Layer 8 of a small transformer language model trained on English Wikipedia (13 layers, counted from 0, width 128).
A neuron adds its activation times its output weights to the MLP's output. To switch it off is to set its activation to zero at one token and run the rest of the model.
A neuron's activation on a vector x is squared ReLU(weights . x), where the dot is the dot product.

Input weights of the MLP neurons that the questions are about. A number n stands for n times 0.00097.
n22: 9 -236 -166 12 -167 -28 223 165 -93 -94 116 55 -35 -335 -112 -32 237 114 -71 -13 227 40 -298 -122 -47 -278 300 237 -18 -9 206 -65 261 -125 97 -13 167 29 -137 23 -258 267 95 217 76 4 -27 -163 -80 39 180 -18 310 14 130 -147 -133 115 0 -79 179 63 -141 111 15 174 22 -24 -30 135 210 -57 -44 -237 413 320 -9 -138 69 -240 -71 89 212 -59 -95 9 -131 27 -24 67 -54 -14 80 114 -87 105 -260 -216 163 16 -185 -97 265 13 0 -79 -226 -171 160 -43 -35 150 -283 -30 90 -5 174 254 154 -58 128 -148 34 -38 -182 75 -265 -78
n104: -61 -132 24 98 -86 -102 179 24 -127 4 -4 -16 -22 12 -259 -111 -36 26 0 -242 -11 -110 -116 -107 112 21 245 27 34 -53 41 0 140 -66 244 155 -143 -21 -228 54 75 58 -218 97 -73 -101 -35 -108 91 141 17 -102 211 -178 285 161 234 -65 86 171 -140 151 -8 -120 -21 -266 45 -137 11 95 -95 25 -38 48 -52 -105 37 -44 13 -232 26 12 125 213 -201 8 -133 130 112 85 -43 93 229 123 142 -90 -58 -36 -229 131 -73 277 -137 92 -134 -199 4 106 -18 21 83 -31 4 73 -29 -164 -134 -145 301 -184 -150 99 94 77 275 -82 76 63
n107: -189 -4 118 -36 235 9 110 91 309 84 55 -22 283 122 -119 -76 -58 104 -330 54 -9 18 -40 -70 157 -57 87 -4 161 250 -104 -5 -52 -8 200 157 217 77 -111 -233 -356 147 64 -160 -80 -90 -31 -62 197 -326 10 81 -4 45 59 95 161 127 63 -311 -233 -71 -107 71 196 203 255 -210 -239 -204 -26 -104 -237 -96 -37 23 82 26 213 -197 74 -228 98 76 -313 -272 79 -13 -288 94 4 -269 -26 8 -146 -257 128 -69 58 43 -75 -91 33 -4 -73 -225 -150 -51 -31 -33 -126 4 201 34 -215 -113 106 204 210 -89 -118 172 176 -4 54 165 52 158
n135: -88 -264 -31 -71 101 -157 10 28 -177 -257 63 31 86 -118 109 -89 54 -50 263 157 96 -135 58 -381 92 135 -83 0 84 40 -62 -106 117 -143 -123 -140 100 50 88 7 15 0 118 -62 83 90 -182 178 64 -16 22 -24 106 -31 -32 35 -45 182 -55 -25 22 -120 -107 -62 70 -114 176 132 66 -80 -30 40 -193 -194 -71 32 36 88 -37 -88 248 57 -189 144 117 0 -10 64 129 -40 -110 -143 -108 16 -53 69 -160 60 114 -125 50 -84 -80 47 73 79 127 10 28 -81 43 -17 -211 -100 162 42 139 -189 64 -92 85 129 116 126 -115 -101 67 -20
n159: -89 59 -207 -107 -20 0 -47 19 -27 229 15 -201 -73 -231 122 212 -140 101 246 -35 142 33 -104 -53 -73 -211 142 230 -305 233 40 -183 -111 -108 -194 -23 -101 17 79 -76 -153 85 -131 284 155 178 -119 -43 -56 -41 0 -105 -141 -14 97 -29 130 42 268 -5 385 -199 15 5 203 139 -9 -86 73 156 356 -195 -272 112 157 276 115 23 252 -266 227 -59 54 228 -209 -135 -141 206 87 165 -328 -39 374 137 -50 -475 141 -49 -88 124 55 -117 150 248 -164 -35 108 -229 240 -309 0 -10 65 -9 -139 -19 -117 -163 -16 52 -134 94 -36 31 -18 87 -70 45
n174: -61 -47 -47 -36 -101 -81 -51 -81 -112 -42 -16 15 -9 -150 92 69 0 -218 -236 -29 -9 21 113 -268 171 29 14 73 -42 127 -33 -132 63 85 -99 6 -45 -45 113 19 123 -46 59 147 -6 -105 -163 -80 -105 35 132 47 79 46 145 13 58 124 3 -73 203 -25 -230 -43 3 -31 -18 -53 3 164 67 19 -57 6 -191 -29 -101 147 40 48 60 -22 77 188 62 12 -112 -58 152 -19 71 -185 -88 241 44 68 -49 108 -48 -94 16 -6 46 -122 -147 -104 237 102 -69 121 -33 56 -165 234 -23 -90 176 -109 -10 43 -87 -3 -17 -49 69 161 -81 -44
n234: -97 -130 -39 -110 -36 200 250 138 43 -123 85 -115 22 -38 -23 88 73 180 39 11 -40 130 8 -242 -20 213 163 60 178 52 -40 -134 126 -126 96 222 48 -38 -31 -130 -143 15 119 -76 -116 86 -49 284 63 40 37 -54 -30 163 233 54 151 -74 -131 -144 -247 -27 4 53 109 -57 257 -231 174 8 7 -56 21 -51 291 -4 154 -271 21 115 100 28 28 -159 -194 -81 -32 -135 -65 124 -84 -4 -19 92 132 -138 -143 -35 -70 -66 -139 -155 -4 -109 35 49 -190 -133 80 101 52 -126 -26 182 39 50 0 110 -79 -274 -107 -30 157 -190 135 192 282 -51
n287: -58 -255 119 49 190 64 -70 77 63 -58 69 -59 -190 -277 39 -154 -182 -196 -144 20 -117 -74 67 62 273 -93 67 54 -119 116 -4 -139 -33 -168 212 -8 -208 -160 70 -198 54 -67 68 -92 146 -198 0 -197 111 81 316 -89 167 -353 -86 21 -135 -8 134 211 193 -143 -92 -112 108 102 65 -224 -60 -107 83 22 -146 34 -78 249 12 140 259 -239 181 17 70 -34 -17 264 137 -4 -140 35 -324 -65 116 -118 -85 4 -141 274 -93 102 -136 -86 -70 -116 -38 -85 9 135 89 -4 -20 -148 148 63 59 -47 -54 26 -51 58 56 469 16 -83 78 19 -12 250

Output weights of the MLP neurons that the questions are about. A number n stands for n times 0.00096.
n22: -90 -95 -90 239 168 71 -175 109 109 -101 -150 80 83 -67 62 140 -35 44 -62 62 181 15 -22 -328 -141 -101 0 -16 -12 0 -7 -86 12 -476 64 248 -295 84 47 -76 45 30 -261 114 198 30 0 -64 23 253 74 28 -45 -92 -26 43 -111 107 78 -4 148 88 -186 45 -165 154 129 -74 -15 200 -143 -36 63 0 171 -235 -84 -14 4 209 28 48 -46 -19 -169 -256 151 319 97 111 -134 -109 61 -69 23 -271 310 -88 -61 100 71 46 105 187 -154 -32 260 193 34 148 -180 -8 -48 -47 -4 -74 115 -137 -8 59 -186 61 -176 -8 -141 12 -125 91
n104: 19 -15 68 82 37 123 -57 6 -66 -213 87 99 -40 -131 -106 -179 176 -52 -137 107 159 3 -34 -16 37 121 60 -34 -3 16 64 0 238 -65 25 0 147 -118 115 -124 -130 197 46 -102 21 65 102 -20 -61 -222 -81 150 -48 68 9 -13 173 96 -200 -3 267 -23 -104 44 177 -109 -3 7 49 -183 96 -132 -44 13 -222 86 0 -154 -24 119 -189 192 6 16 40 45 -302 -42 67 -138 7 113 -67 101 -172 -39 -120 205 140 -125 -70 -80 48 -7 -58 -12 -28 39 50 -64 69 49 145 -13 -317 99 -47 -10 70 126 -36 24 69 -188 -81 -86 35 80
n107: -179 116 -24 357 79 182 25 200 4 -70 -177 47 97 -55 -206 176 -15 176 -249 29 155 60 62 -149 -91 -17 106 126 -141 -98 39 45 157 138 138 80 52 -89 97 -103 192 185 85 -202 -182 104 -46 56 -82 -4 -31 -36 -28 110 -28 -54 -11 154 44 -78 80 30 -7 -11 -77 -48 30 105 227 -56 -54 70 59 -164 -109 53 75 -109 -8 -112 30 -150 123 -211 -202 -36 -27 -106 174 25 -53 7 -75 -160 -160 -105 7 -248 0 -273 51 7 205 -50 177 157 134 -33 -108 -176 -189 83 -107 390 -73 149 177 -192 -39 -82 18 -249 -91 44 109 89 138 -135
n135: -38 86 0 27 -43 239 51 -71 56 208 27 76 -106 -190 -177 3 9 66 -149 -58 145 80 -44 140 -52 -207 32 134 -118 -18 8 -112 -41 -88 92 -58 -154 45 -74 -95 -134 155 -65 -37 -83 -35 36 -112 0 -81 20 -30 -119 107 178 -67 93 -187 132 -102 35 107 -85 147 113 93 9 -10 -32 0 93 -34 137 91 150 -54 -18 -78 -19 96 -204 54 227 -241 -28 51 -131 67 73 108 173 -29 0 22 63 -15 -21 160 -101 114 -124 58 124 -86 -45 -151 -72 -18 -47 -163 38 -24 115 0 -220 58 -29 -33 -78 -109 -12 48 21 -122 205 -34 80 -58
n159: 145 -116 37 -109 -32 -54 -96 -42 51 101 26 41 -73 -114 129 135 -200 -28 150 -71 226 -179 -14 75 133 -35 113 12 -171 120 -54 -152 -35 -17 -150 -116 269 -29 112 -70 44 11 88 -30 155 158 312 8 26 92 -86 -48 -121 142 -22 15 7 -83 53 -336 68 -332 49 -15 -353 -298 -191 -92 199 -14 170 118 215 -4 56 -184 -126 178 -80 249 -8 -183 86 51 38 -81 162 218 -208 -89 21 -4 114 -49 7 188 19 -260 -173 37 -16 -17 43 232 -15 124 64 -183 65 -66 -72 4 50 0 -102 46 -72 -4 33 169 53 131 -98 45 -226 -42 7 -84
n174: 78 140 -23 -128 -5 72 23 -217 5 55 26 88 141 -124 -72 -150 131 101 137 -21 22 -97 7 -29 90 -90 84 140 -96 13 -108 106 -65 23 28 115 101 -105 -14 -148 -162 3 -133 -50 54 -2 31 -19 8 -109 -52 -35 59 25 -23 -63 -13 -84 0 88 -144 -38 -55 218 235 13 -87 39 2 75 61 -8 42 -72 189 41 -13 -48 -3 40 80 -76 70 33 -101 -105 -37 68 -102 13 136 33 5 -50 -33 -18 10 49 5 39 154 -24 -71 -41 73 89 -22 -216 120 -86 126 -156 171 -233 -66 -7 -47 -84 46 -104 85 -135 33 -23 43 -101 122 0
n234: -63 -29 -21 -74 -23 -76 -119 -84 -33 -84 -59 -3 79 128 3 -94 128 73 -78 133 -35 -112 157 177 -181 113 12 -127 61 -59 19 156 -29 197 -84 0 48 9 -89 -112 -152 -67 -13 53 54 -95 -55 111 -61 -98 27 31 -6 -159 -133 12 -138 100 62 6 -47 220 -46 -18 -103 101 26 -96 -59 56 -7 139 107 204 0 -200 -31 133 286 -36 224 77 9 120 3 -70 187 25 -13 -49 148 -12 173 92 0 22 49 -151 12 -172 -10 62 -39 -81 49 31 79 -163 -9 80 -6 -176 -162 -56 81 44 71 -176 -104 171 79 -183 -194 53 -23 -110 -121 -271
n287: -141 -13 269 -151 -207 92 -10 243 26 -3 -10 54 7 50 -15 113 -67 -41 -194 -103 24 120 127 4 70 -12 100 144 -83 130 188 -287 -93 -115 16 170 -48 13 0 156 431 -68 -72 -81 -65 -22 3 31 10 17 -150 48 176 29 -13 -53 188 -126 74 -88 111 -31 -93 48 -80 85 -132 18 -224 108 130 3 131 -3 177 -42 -236 88 -124 35 105 -24 110 158 61 95 -25 -23 -116 3 22 -32 -29 16 -23 7 -90 124 131 -7 -165 -214 -248 60 153 37 -57 -40 -70 -93 -42 -93 28 -189 -17 -108 118 78 -92 75 -200 46 -3 -197 118 3 -169 57

Each question names a token from some text and the token that comes next. It shows the vector x that enters the MLP there. A number n stands for n times 0.013.

Then comes g, the gradient of the next token's log-probability with respect to the MLP's output, scaled to length 1. A neuron's effect is roughly proportional to its activation times (output weights . g). A number n stands for n times 0.00095.

" Ak", then "ron"
x: -40 29 94 98 -1 -17 8 78 28 -31 -17 -42 75 144 0 -17 -15 78 142 -24 96 -36 -7 -12 -36 0 111 7 -3 -36 -11 55 23 -1 -51 72 68 -15 -138 58 -12 104 90 77 8 18 25 25 -84 130 -176 -71 -44 -13 -98 -40 143 -79 -88 -66 -101 64 -32 -27 -355 -23 46 -46 36 45 -142 -38 -17 -34 43 -116 104 68 -68 -9 46 12 -54 -7 38 15 55 -12 41 -45 34 -78 -75 15 51 -136 -120 -104 -67 -127 -2 -17 62 110 -78 -46 -71 -20 -92 96 66 113 -5 39 -41 -11 42 68 41 46 13 73 -37 61 77 12 -86 -8
g: 52 -159 35 13 -10 59 60 19 -81 82 176 236 7 217 25 78 -136 145 23 -79 86 69 13 -87 -34 27 -24 -19 -197 161 96 -46 94 82 67 24 -10 86 74 73 -110 -54 -48 9 17 159 -97 14 -141 41 -37 92 -18 100 -66 26 -60 5 -66 -156 -85 -42 -10 -250 67 70 110 77 40 -93 -51 30 52 -124 -112 104 103 -115 -160 -34 17 5 50 68 33 -20 -70 -7 -99 202 -60 -98 -105 -57 -32 -141 106 119 -54 7 0 -139 208 -72 72 -105 -82 -50 -32 -134 -41 100 -33 -44 -69 97 6 86 67 -20 -187 6 -42 35 -77 -45 -77 224
Switching off which neuron hurts the next token most? n104

"us", then " Williams"
x: 40 58 148 21 75 -140 -14 62 102 31 -36 60 82 71 34 11 -39 34 -12 -66 33 -25 70 114 44 146 -38 -25 28 -150 -63 -22 19 77 -98 -1 -78 9 -63 83 430 -117 13 98 -20 -85 37 -123 15 -52 -35 21 53 92 14 39 81 20 -12 -12 -87 -43 31 7 -92 10 -104 11 14 75 -60 55 104 31 44 -60 62 3 2 35 15 42 -154 -8 -3 2 -38 -68 205 -36 -72 4 -106 17 -61 121 24 -100 -43 -156 -46 -26 37 -5 -3 -67 3 -15 -94 23 -2 -55 -75 -16 -4 -81 -25 -102 7 68 14 -38 -108 -79 42 35 24 -13
g: -54 -77 -21 13 4 23 63 5 -42 85 20 34 82 -240 83 -73 -161 82 81 37 -191 -2 9 -56 100 -26 -24 74 -136 81 -37 80 -117 47 49 -31 83 -74 -113 -187 60 0 -67 43 93 44 -55 -159 58 -19 16 31 24 -44 -97 -128 -97 179 49 22 217 7 8 194 146 219 -25 59 50 149 -98 53 -30 -81 26 136 5 27 25 -98 83 -93 -15 112 49 77 -134 19 15 22 -203 74 125 68 57 -38 67 103 -8 94 -42 75 -35 -1 -190 -183 -10 15 -30 -5 -171 -97 -13 38 -128 -218 44 -1 -164 73 -114 110 58 102 59 -74 -99 112
Switching off which neuron hurts the next token most? n174

"gli", then " Italian"
x: 29 13 117 -13 57 -21 20 9 23 -59 -72 76 2 218 15 -75 58 54 4 35 25 75 122 -107 -87 189 -26 -8 156 -74 -164 -5 -13 64 1 127 2 -66 24 68 -18 -70 -94 -72 97 -34 55 15 -146 -78 -1 79 36 10 -80 87 -39 -31 85 -33 -15 -171 45 -83 -231 -38 30 -87 8 -28 -21 69 54 43 -126 107 -86 -84 44 -4 -14 34 -145 4 34 33 89 -73 115 -40 -86 2 -25 -4 80 -52 -30 -2 10 -116 13 25 -100 -72 -36 -29 -17 12 -4 133 106 20 60 -19 -42 -37 -52 -5 -78 127 -46 -5 104 -4 86 30 85 -26
g: 154 57 53 -60 66 97 5 -122 -29 -23 -53 62 -188 -1 97 12 -58 28 78 -76 -167 37 28 70 125 164 -78 7 54 34 -133 52 -29 120 -59 -7 148 -160 -71 -124 -91 42 11 40 -141 145 -22 -133 -67 101 116 -186 69 126 7 -112 14 104 -218 -147 -171 35 66 72 140 -20 -130 29 -80 5 130 -98 6 -82 -5 121 114 -67 -19 47 1 27 49 -64 -105 20 35 -32 20 9 2 -49 -33 2 79 -131 -40 136 138 64 -77 127 82 -114 70 81 86 -1 54 110 37 119 -25 -310 -115 70 30 -50 15 -211 56 -23 31 32 55 -81 82 -123
Which neuron, switched off, raises the next token's probability most? n234

" the", then " last"
x: -71 -2 -53 -4 -10 68 72 60 -52 -34 -3 -12 63 -17 22 15 30 37 -42 -65 51 14 -57 56 108 30 -2 42 93 -74 -34 -10 65 31 -37 -24 12 -16 -77 42 -115 13 -21 39 -24 51 42 49 -32 65 -22 -29 26 -6 -62 -31 67 -36 -32 61 -34 26 -56 -13 -107 -80 -46 18 67 -1 22 -62 105 -76 -24 -60 80 0 52 -66 11 76 2 -104 -78 9 59 -60 67 -23 -73 27 12 23 30 29 -16 13 53 -99 22 110 -82 -9 2 35 -60 3 157 -14 73 28 -54 -468 80 -35 13 -97 5 66 -2 50 54 -10 22 128 66 62
g: 64 -32 -83 -77 -81 -94 11 64 64 -71 -58 21 31 -107 127 85 161 -23 -28 -87 -65 -11 -63 -1 34 -91 143 2 129 -61 -6 -164 -20 68 48 -48 -39 25 7 -11 -29 128 53 -29 -72 -7 69 87 -32 35 35 -83 -219 -63 107 3 -37 -15 -180 -50 121 -22 5 3 -15 19 166 -126 59 -70 72 36 96 -96 48 -132 -64 -110 -74 -59 -35 -49 56 113 -166 -95 167 -217 24 -124 -118 198 -38 -181 -156 -148 249 96 59 113 108 23 91 23 104 -125 227 15 -44 -1 158 -39 -64 127 66 68 87 -130 101 8 -44 41 14 60 -69 110 -90 108
Switching off which neuron hurts the next token most? n22

"ee", then " injuries"
x: 46 19 187 -20 -26 91 -58 18 -7 46 -84 -12 42 -6 21 56 -45 36 -25 56 15 24 -9 21 -184 -9 -44 71 -88 -16 38 -53 60 35 10 91 -115 5 48 0 264 -6 -40 50 -158 -20 108 -106 -59 77 -24 -86 46 -19 -16 46 -18 3 -18 103 -69 185 -114 13 -225 -38 -105 65 21 120 -33 59 50 -10 82 -11 14 -43 7 -29 -4 104 27 2 -24 -33 -51 -148 24 43 -60 62 54 30 25 45 -96 -42 11 -164 60 93 -62 36 24 9 12 89 -12 18 -24 47 -130 -198 -44 -29 14 -15 76 23 -40 69 -97 73 34 -15 29 -107
g: 83 -78 -34 74 46 -28 41 -13 46 14 -135 15 -203 -14 57 -56 -153 -1 121 157 -118 173 71 -13 -30 34 -40 -39 123 53 33 44 -56 26 -107 77 62 -101 172 123 -134 -13 -126 -25 -87 31 89 123 -48 -111 -39 -45 40 75 -149 67 180 -72 -20 61 156 -61 35 -49 81 18 -22 37 -151 203 195 -15 -59 17 6 14 40 -36 160 106 5 -17 -122 -92 32 83 -36 -7 -95 136 60 -66 -66 -69 -209 -96 -83 39 95 71 178 51 -219 -63 38 -92 13 -48 109 -86 29 27 -119 -76 -48 -120 -85 71 -286 94 51 150 92 -50 -12 -50 -27 23
Switching off which neuron hurts the next token most? n104

" kn", then "e"
x: 156 -134 90 50 -118 100 33 -39 96 -12 29 26 21 125 -12 39 -22 85 2 95 51 57 157 -115 -1 99 31 32 43 4 -35 -9 2 -102 -14 73 -28 20 103 81 -56 -54 -67 93 -146 -31 -61 -8 -140 38 -37 79 -145 15 64 56 -50 -11 30 -58 -72 -32 -94 24 -221 11 20 6 40 8 -31 26 114 110 133 53 -54 -33 -60 -37 -89 122 2 -58 -150 17 -37 -126 -76 -21 -42 45 -52 -74 -93 -37 -36 -55 -55 -114 10 -104 20 93 -69 28 96 60 -122 101 119 75 -66 -53 59 21 51 -15 -59 66 41 73 -66 -38 47 -8 52 -60
g: -141 -16 44 -79 43 -118 -158 -21 77 -39 37 -207 63 160 22 -52 -35 -63 -131 136 -32 -121 44 28 -132 152 120 -11 -19 10 18 22 -77 -88 104 255 -69 25 37 20 77 -53 124 77 -95 146 -14 54 95 28 -57 -83 1 132 41 -14 81 27 2 8 11 66 -112 -127 -24 -135 -148 -55 -107 145 87 36 188 -33 -99 -149 36 51 57 6 -77 5 -2 -91 -6 171 72 -172 -128 150 193 97 -70 13 8 67 -87 -25 129 54 42 -5 -128 50 103 -10 -77 -127 -98 20 56 151 -97 -189 -82 -12 166 -28 -2 71 118 -134 77 -60 -10 -74 -116 15
Switching off which neuron hurts the next token most? n234

"he", then "tam"
x: -97 -40 198 34 -74 -43 28 117 -122 -33 -98 -10 54 76 164 24 67 67 23 -37 3 -28 -45 -9 -103 -137 84 18 41 -58 -71 -64 -113 26 -27 99 -13 6 22 79 149 20 -31 94 -46 -39 13 95 -7 28 -99 14 11 -103 -48 110 10 -5 50 40 24 67 -95 -28 -309 12 -93 14 106 98 -15 63 -67 40 -45 -3 -21 25 33 12 -3 90 77 -43 -193 11 -19 4 48 -90 -51 -40 -34 8 -15 -108 -21 67 68 -155 166 -9 122 36 -66 -26 94 -15 -151 -21 49 85 -13 -99 -6 -22 14 -12 8 2 41 -64 -63 116 39 18 39 -16
g: 20 136 14 -76 273 -65 76 21 -30 -148 -2 18 -1 -185 -36 65 20 75 32 130 16 14 59 -119 130 123 -98 24 52 11 66 10 -101 -93 -50 22 175 131 -55 60 105 26 -72 -37 -109 123 16 29 22 238 111 -206 133 -52 -114 -39 -14 -191 -60 35 61 -34 124 65 -141 -82 -102 -11 -69 108 38 89 -165 -61 -106 -97 102 -21 25 35 -69 25 -4 34 66 -30 70 -46 9 55 -13 -73 -88 223 -88 8 -184 51 20 6 -37 7 -159 -9 -14 2 -90 51 7 11 -52 118 109 147 -119 105 -99 -31 144 60 13 -191 -221 -28 -20 -114 52 -35
Switching off which neuron hurts the next token most? n104

" ", then "Legend"
x: -62 -23 -137 79 -128 -16 -67 32 30 13 -59 -19 98 -61 3 27 -48 10 47 53 36 127 -50 7 101 20 88 12 -36 -36 129 270 -37 48 -41 56 67 18 142 34 59 -87 -29 -50 -50 52 117 55 50 0 -27 -38 24 -39 -64 77 -23 -28 -90 46 -125 17 110 -118 49 -52 -52 117 48 9 -103 -10 -4 -39 -103 -88 24 -15 -41 66 58 -107 -65 78 -64 -46 96 -79 -31 42 -38 63 -26 -211 -72 65 -74 -19 -6 -67 47 -124 -95 17 -5 40 -57 -32 -1 -18 23 89 -61 -78 39 39 17 15 17 10 -42 -62 -26 142 21 64 109 -70
g: 42 15 67 -99 -93 -75 106 -72 -51 -37 131 -35 -66 11 14 193 -302 -69 3 -53 89 -14 -127 -117 49 -2 87 141 -116 208 151 32 120 88 84 -54 -76 -97 -156 -133 -125 164 -179 12 -87 121 52 90 95 122 60 -160 100 -39 38 -39 130 -54 105 -23 25 13 50 -83 78 -6 -18 -81 -103 100 40 96 -64 87 124 13 -29 -121 17 -97 -16 -88 41 -99 35 -32 -131 78 -71 86 -34 -46 35 31 -58 -64 -47 200 -129 126 44 -38 -33 163 -93 -24 -54 16 169 -58 -55 -128 67 48 82 -93 -180 -62 61 44 -11 -19 129 51 -52 -113 33 78
Switching off which neuron hurts the next token most? n135

" comp", then "a"
x: -40 -79 -14 37 -4 -57 31 15 108 24 -16 8 96 178 78 -24 15 -97 61 -34 12 23 20 -115 -10 74 -37 -163 160 -66 -103 126 8 -6 0 7 -99 26 41 100 -32 -118 -58 -118 -185 -8 -26 -16 121 -36 13 78 -26 25 -45 159 54 -76 -16 -129 125 -19 -33 -54 -86 -53 -33 72 79 116 -105 -28 63 197 18 -107 -3 38 -29 60 -21 71 13 10 -147 -68 -40 28 -76 111 -42 -61 -116 -20 19 -57 29 25 12 -168 -25 -173 53 4 -82 -42 25 -4 8 -3 39 101 -36 -51 21 94 76 74 -61 47 0 72 -36 29 75 70 86 26
g: 150 50 98 28 122 52 -4 131 0 -205 83 25 9 27 -72 19 72 20 -92 68 19 -25 116 112 -5 171 39 -59 39 -224 -75 37 -111 -103 -3 65 -43 156 13 117 57 -118 42 -71 15 -30 56 136 23 125 87 38 -22 87 61 -4 117 -15 -16 2 150 101 8 -8 11 41 -161 -112 -63 -48 -101 120 333 -299 -85 -133 -163 25 -143 -82 12 -36 -64 -87 19 49 76 -102 -18 -110 51 -70 -127 15 -40 14 -23 40 92 -153 31 -104 26 -143 59 -41 -15 -142 -20 54 7 -174 117 -34 45 -63 35 -57 -114 79 140 -19 138 -108 -6 -23 -26 38
Switching off which neuron hurts the next token most? n234

" the", then " West"
x: -22 34 -68 5 17 -7 27 42 -109 -53 89 66 48 56 37 20 28 107 16 -40 -4 38 -24 63 130 37 73 -24 18 4 -111 37 -38 64 3 65 33 50 -112 22 -5 12 -30 -8 -54 15 -47 -1 -35 50 37 -4 45 -4 6 2 53 -16 -36 -84 -36 34 -78 -67 -39 -8 4 -20 53 -29 22 -6 48 -53 -47 -40 110 23 25 17 -4 -18 -89 -72 -148 -9 103 -80 53 -56 -116 -22 -4 45 45 44 -33 -56 11 -140 -45 72 -7 14 21 22 -38 5 64 43 64 38 31 -463 49 82 -11 -53 -77 77 12 -51 15 40 74 134 -45 -3
g: 107 3 91 -16 41 151 -6 -151 -63 52 -39 200 174 -133 -98 -57 -46 -7 53 46 -101 89 165 27 -55 24 -24 -49 76 112 -30 29 -148 30 -22 -8 -131 189 88 41 -39 -165 -66 -7 61 22 -283 -82 -29 169 -68 -28 -249 37 -28 0 -19 116 123 -93 83 96 -53 -66 -9 -113 -82 -91 19 155 -219 57 178 11 -50 101 -1 -22 -51 21 -28 -74 14 -12 46 20 73 -93 98 -87 -33 -30 257 -79 151 5 76 54 183 23 -67 32 28 -33 -81 42 -129 -220 26 75 -2 -72 -21 13 39 10 -116 -134 41 66 17 15 23 -7 96 -49 -30 -71
Switching off which neuron hurts the next token most? n234

" University", then " of"
x: 22 14 146 -12 130 59 -75 24 38 -46 50 -20 102 32 -23 90 -17 78 -22 -25 122 -105 -10 103 39 -61 19 -1 91 -27 47 63 -73 84 -8 21 -16 40 -20 85 67 -11 -3 -88 -20 -25 -60 82 11 80 -119 82 148 15 133 -16 9 -25 -97 -117 -18 -37 99 42 -73 -48 -190 34 66 64 42 -14 -88 106 -109 -53 -16 -122 -100 -66 -53 108 -81 -36 -56 1 -47 -123 -12 -17 47 26 1 134 114 -141 95 -56 -123 -130 39 -53 11 -87 33 -26 -112 42 43 -17 28 -40 -7 -202 -11 57 -42 -28 120 75 15 35 -22 59 13 -9 28 -105
g: -92 -45 -37 -2 -1 80 37 62 79 72 -48 -31 17 10 -47 -7 -132 -141 3 40 -80 -7 28 -9 61 -42 206 57 122 -59 -67 127 202 77 39 -113 19 23 -27 -3 -96 25 113 -94 -62 101 -126 -13 88 -56 -102 -54 -11 13 135 -123 44 121 -116 -101 215 -37 39 62 108 12 33 34 -189 -67 -133 118 -106 -161 -1 118 -13 84 -33 -198 8 43 -27 -69 -130 37 -59 -171 -14 15 -72 18 -116 0 -61 21 -135 -34 53 -63 97 -147 179 26 181 109 -155 -60 -59 97 45 127 -95 3 -185 229 195 72 115 -145 48 17 48 71 -72 -21 86 11
Switching off which neuron hurts the next token most? n104

" who", then " had"
x: -31 -58 49 13 18 -61 -14 -45 54 -22 39 -32 72 82 117 -15 -48 -36 -78 25 43 -34 -62 83 24 -60 -9 -14 58 -79 -95 -161 -110 77 -33 2 89 87 -41 -6 -67 -71 -6 41 -14 11 82 -12 -91 -82 -80 53 -43 40 -50 -38 0 -52 108 -31 -29 21 84 -42 -9 -41 -16 -17 103 43 75 -36 -69 125 89 -33 17 55 12 -78 20 118 -87 -30 -9 -50 83 25 50 -72 -59 43 -39 24 -14 -71 -33 110 -61 -145 25 53 -10 110 87 12 127 -12 142 44 57 50 -81 -290 -78 42 -84 103 38 7 -37 30 -84 68 173 108 -81 43
g: 234 173 82 114 -24 22 -57 -13 50 -73 63 -103 10 -168 -71 61 57 -108 38 -29 5 -56 51 8 -98 2 -85 22 263 -6 -80 -21 179 -25 9 -88 -32 31 4 111 58 -32 -14 -58 41 165 48 -4 -1 -45 -24 -21 -82 67 -52 -23 -104 -49 -19 -101 -72 -164 -133 41 -36 -62 -45 -77 123 -19 271 110 249 10 -119 -92 -31 30 -77 85 79 90 -196 -111 -174 -131 0 -55 25 -33 220 -85 65 -35 -13 -59 53 6 94 77 -3 -48 -67 103 -76 -72 139 -25 -16 -112 112 -11 -138 -34 -34 66 -45 105 13 -104 15 211 -51 -86 -133 99 93 87
Switching off which neuron hurts the next token most? n159

".", then " c"
x: -43 43 82 223 -69 5 -77 -23 -3 71 -30 31 -9 203 -41 -152 20 -15 13 17 -19 -39 0 75 -42 69 36 108 54 -15 15 -35 -37 -6 -57 5 -65 82 2 29 171 -111 -23 -27 -55 83 59 15 21 68 -57 70 39 -24 -192 76 -84 -85 -15 -28 -73 -19 -9 -37 36 16 -75 3 -35 -37 29 -20 -10 62 10 132 55 4 171 -16 20 1 -130 0 -88 54 82 -165 -70 -84 -156 37 -44 -27 -67 43 -33 116 0 -70 38 -80 14 -16 8 -12 6 -3 22 98 61 24 -57 -224 -67 -18 14 14 34 73 30 -4 -75 -33 79 -11 127 23
g: -44 -12 20 27 -2 114 57 157 -75 -69 14 150 64 -28 -7 -21 -167 33 -142 40 196 -29 66 98 -9 103 167 -118 -134 -60 55 -61 33 30 -76 16 -91 51 -79 122 115 3 72 17 -48 -63 -71 -11 -66 -158 71 263 -2 85 -53 -133 8 -98 -196 102 -96 116 -90 165 -132 -33 -70 49 -262 -18 -205 129 96 43 -9 -167 52 -122 -2 115 -37 -37 39 -153 180 -98 110 27 78 -158 51 -52 -1 -21 -98 137 -16 -66 -34 38 100 -132 59 60 91 104 -109 106 -48 91 -69 39 22 4 -60 101 99 43 -82 64 -2 -71 -31 -54 -31 58 -2 -17
Switching off which neuron hurts the next token most? n287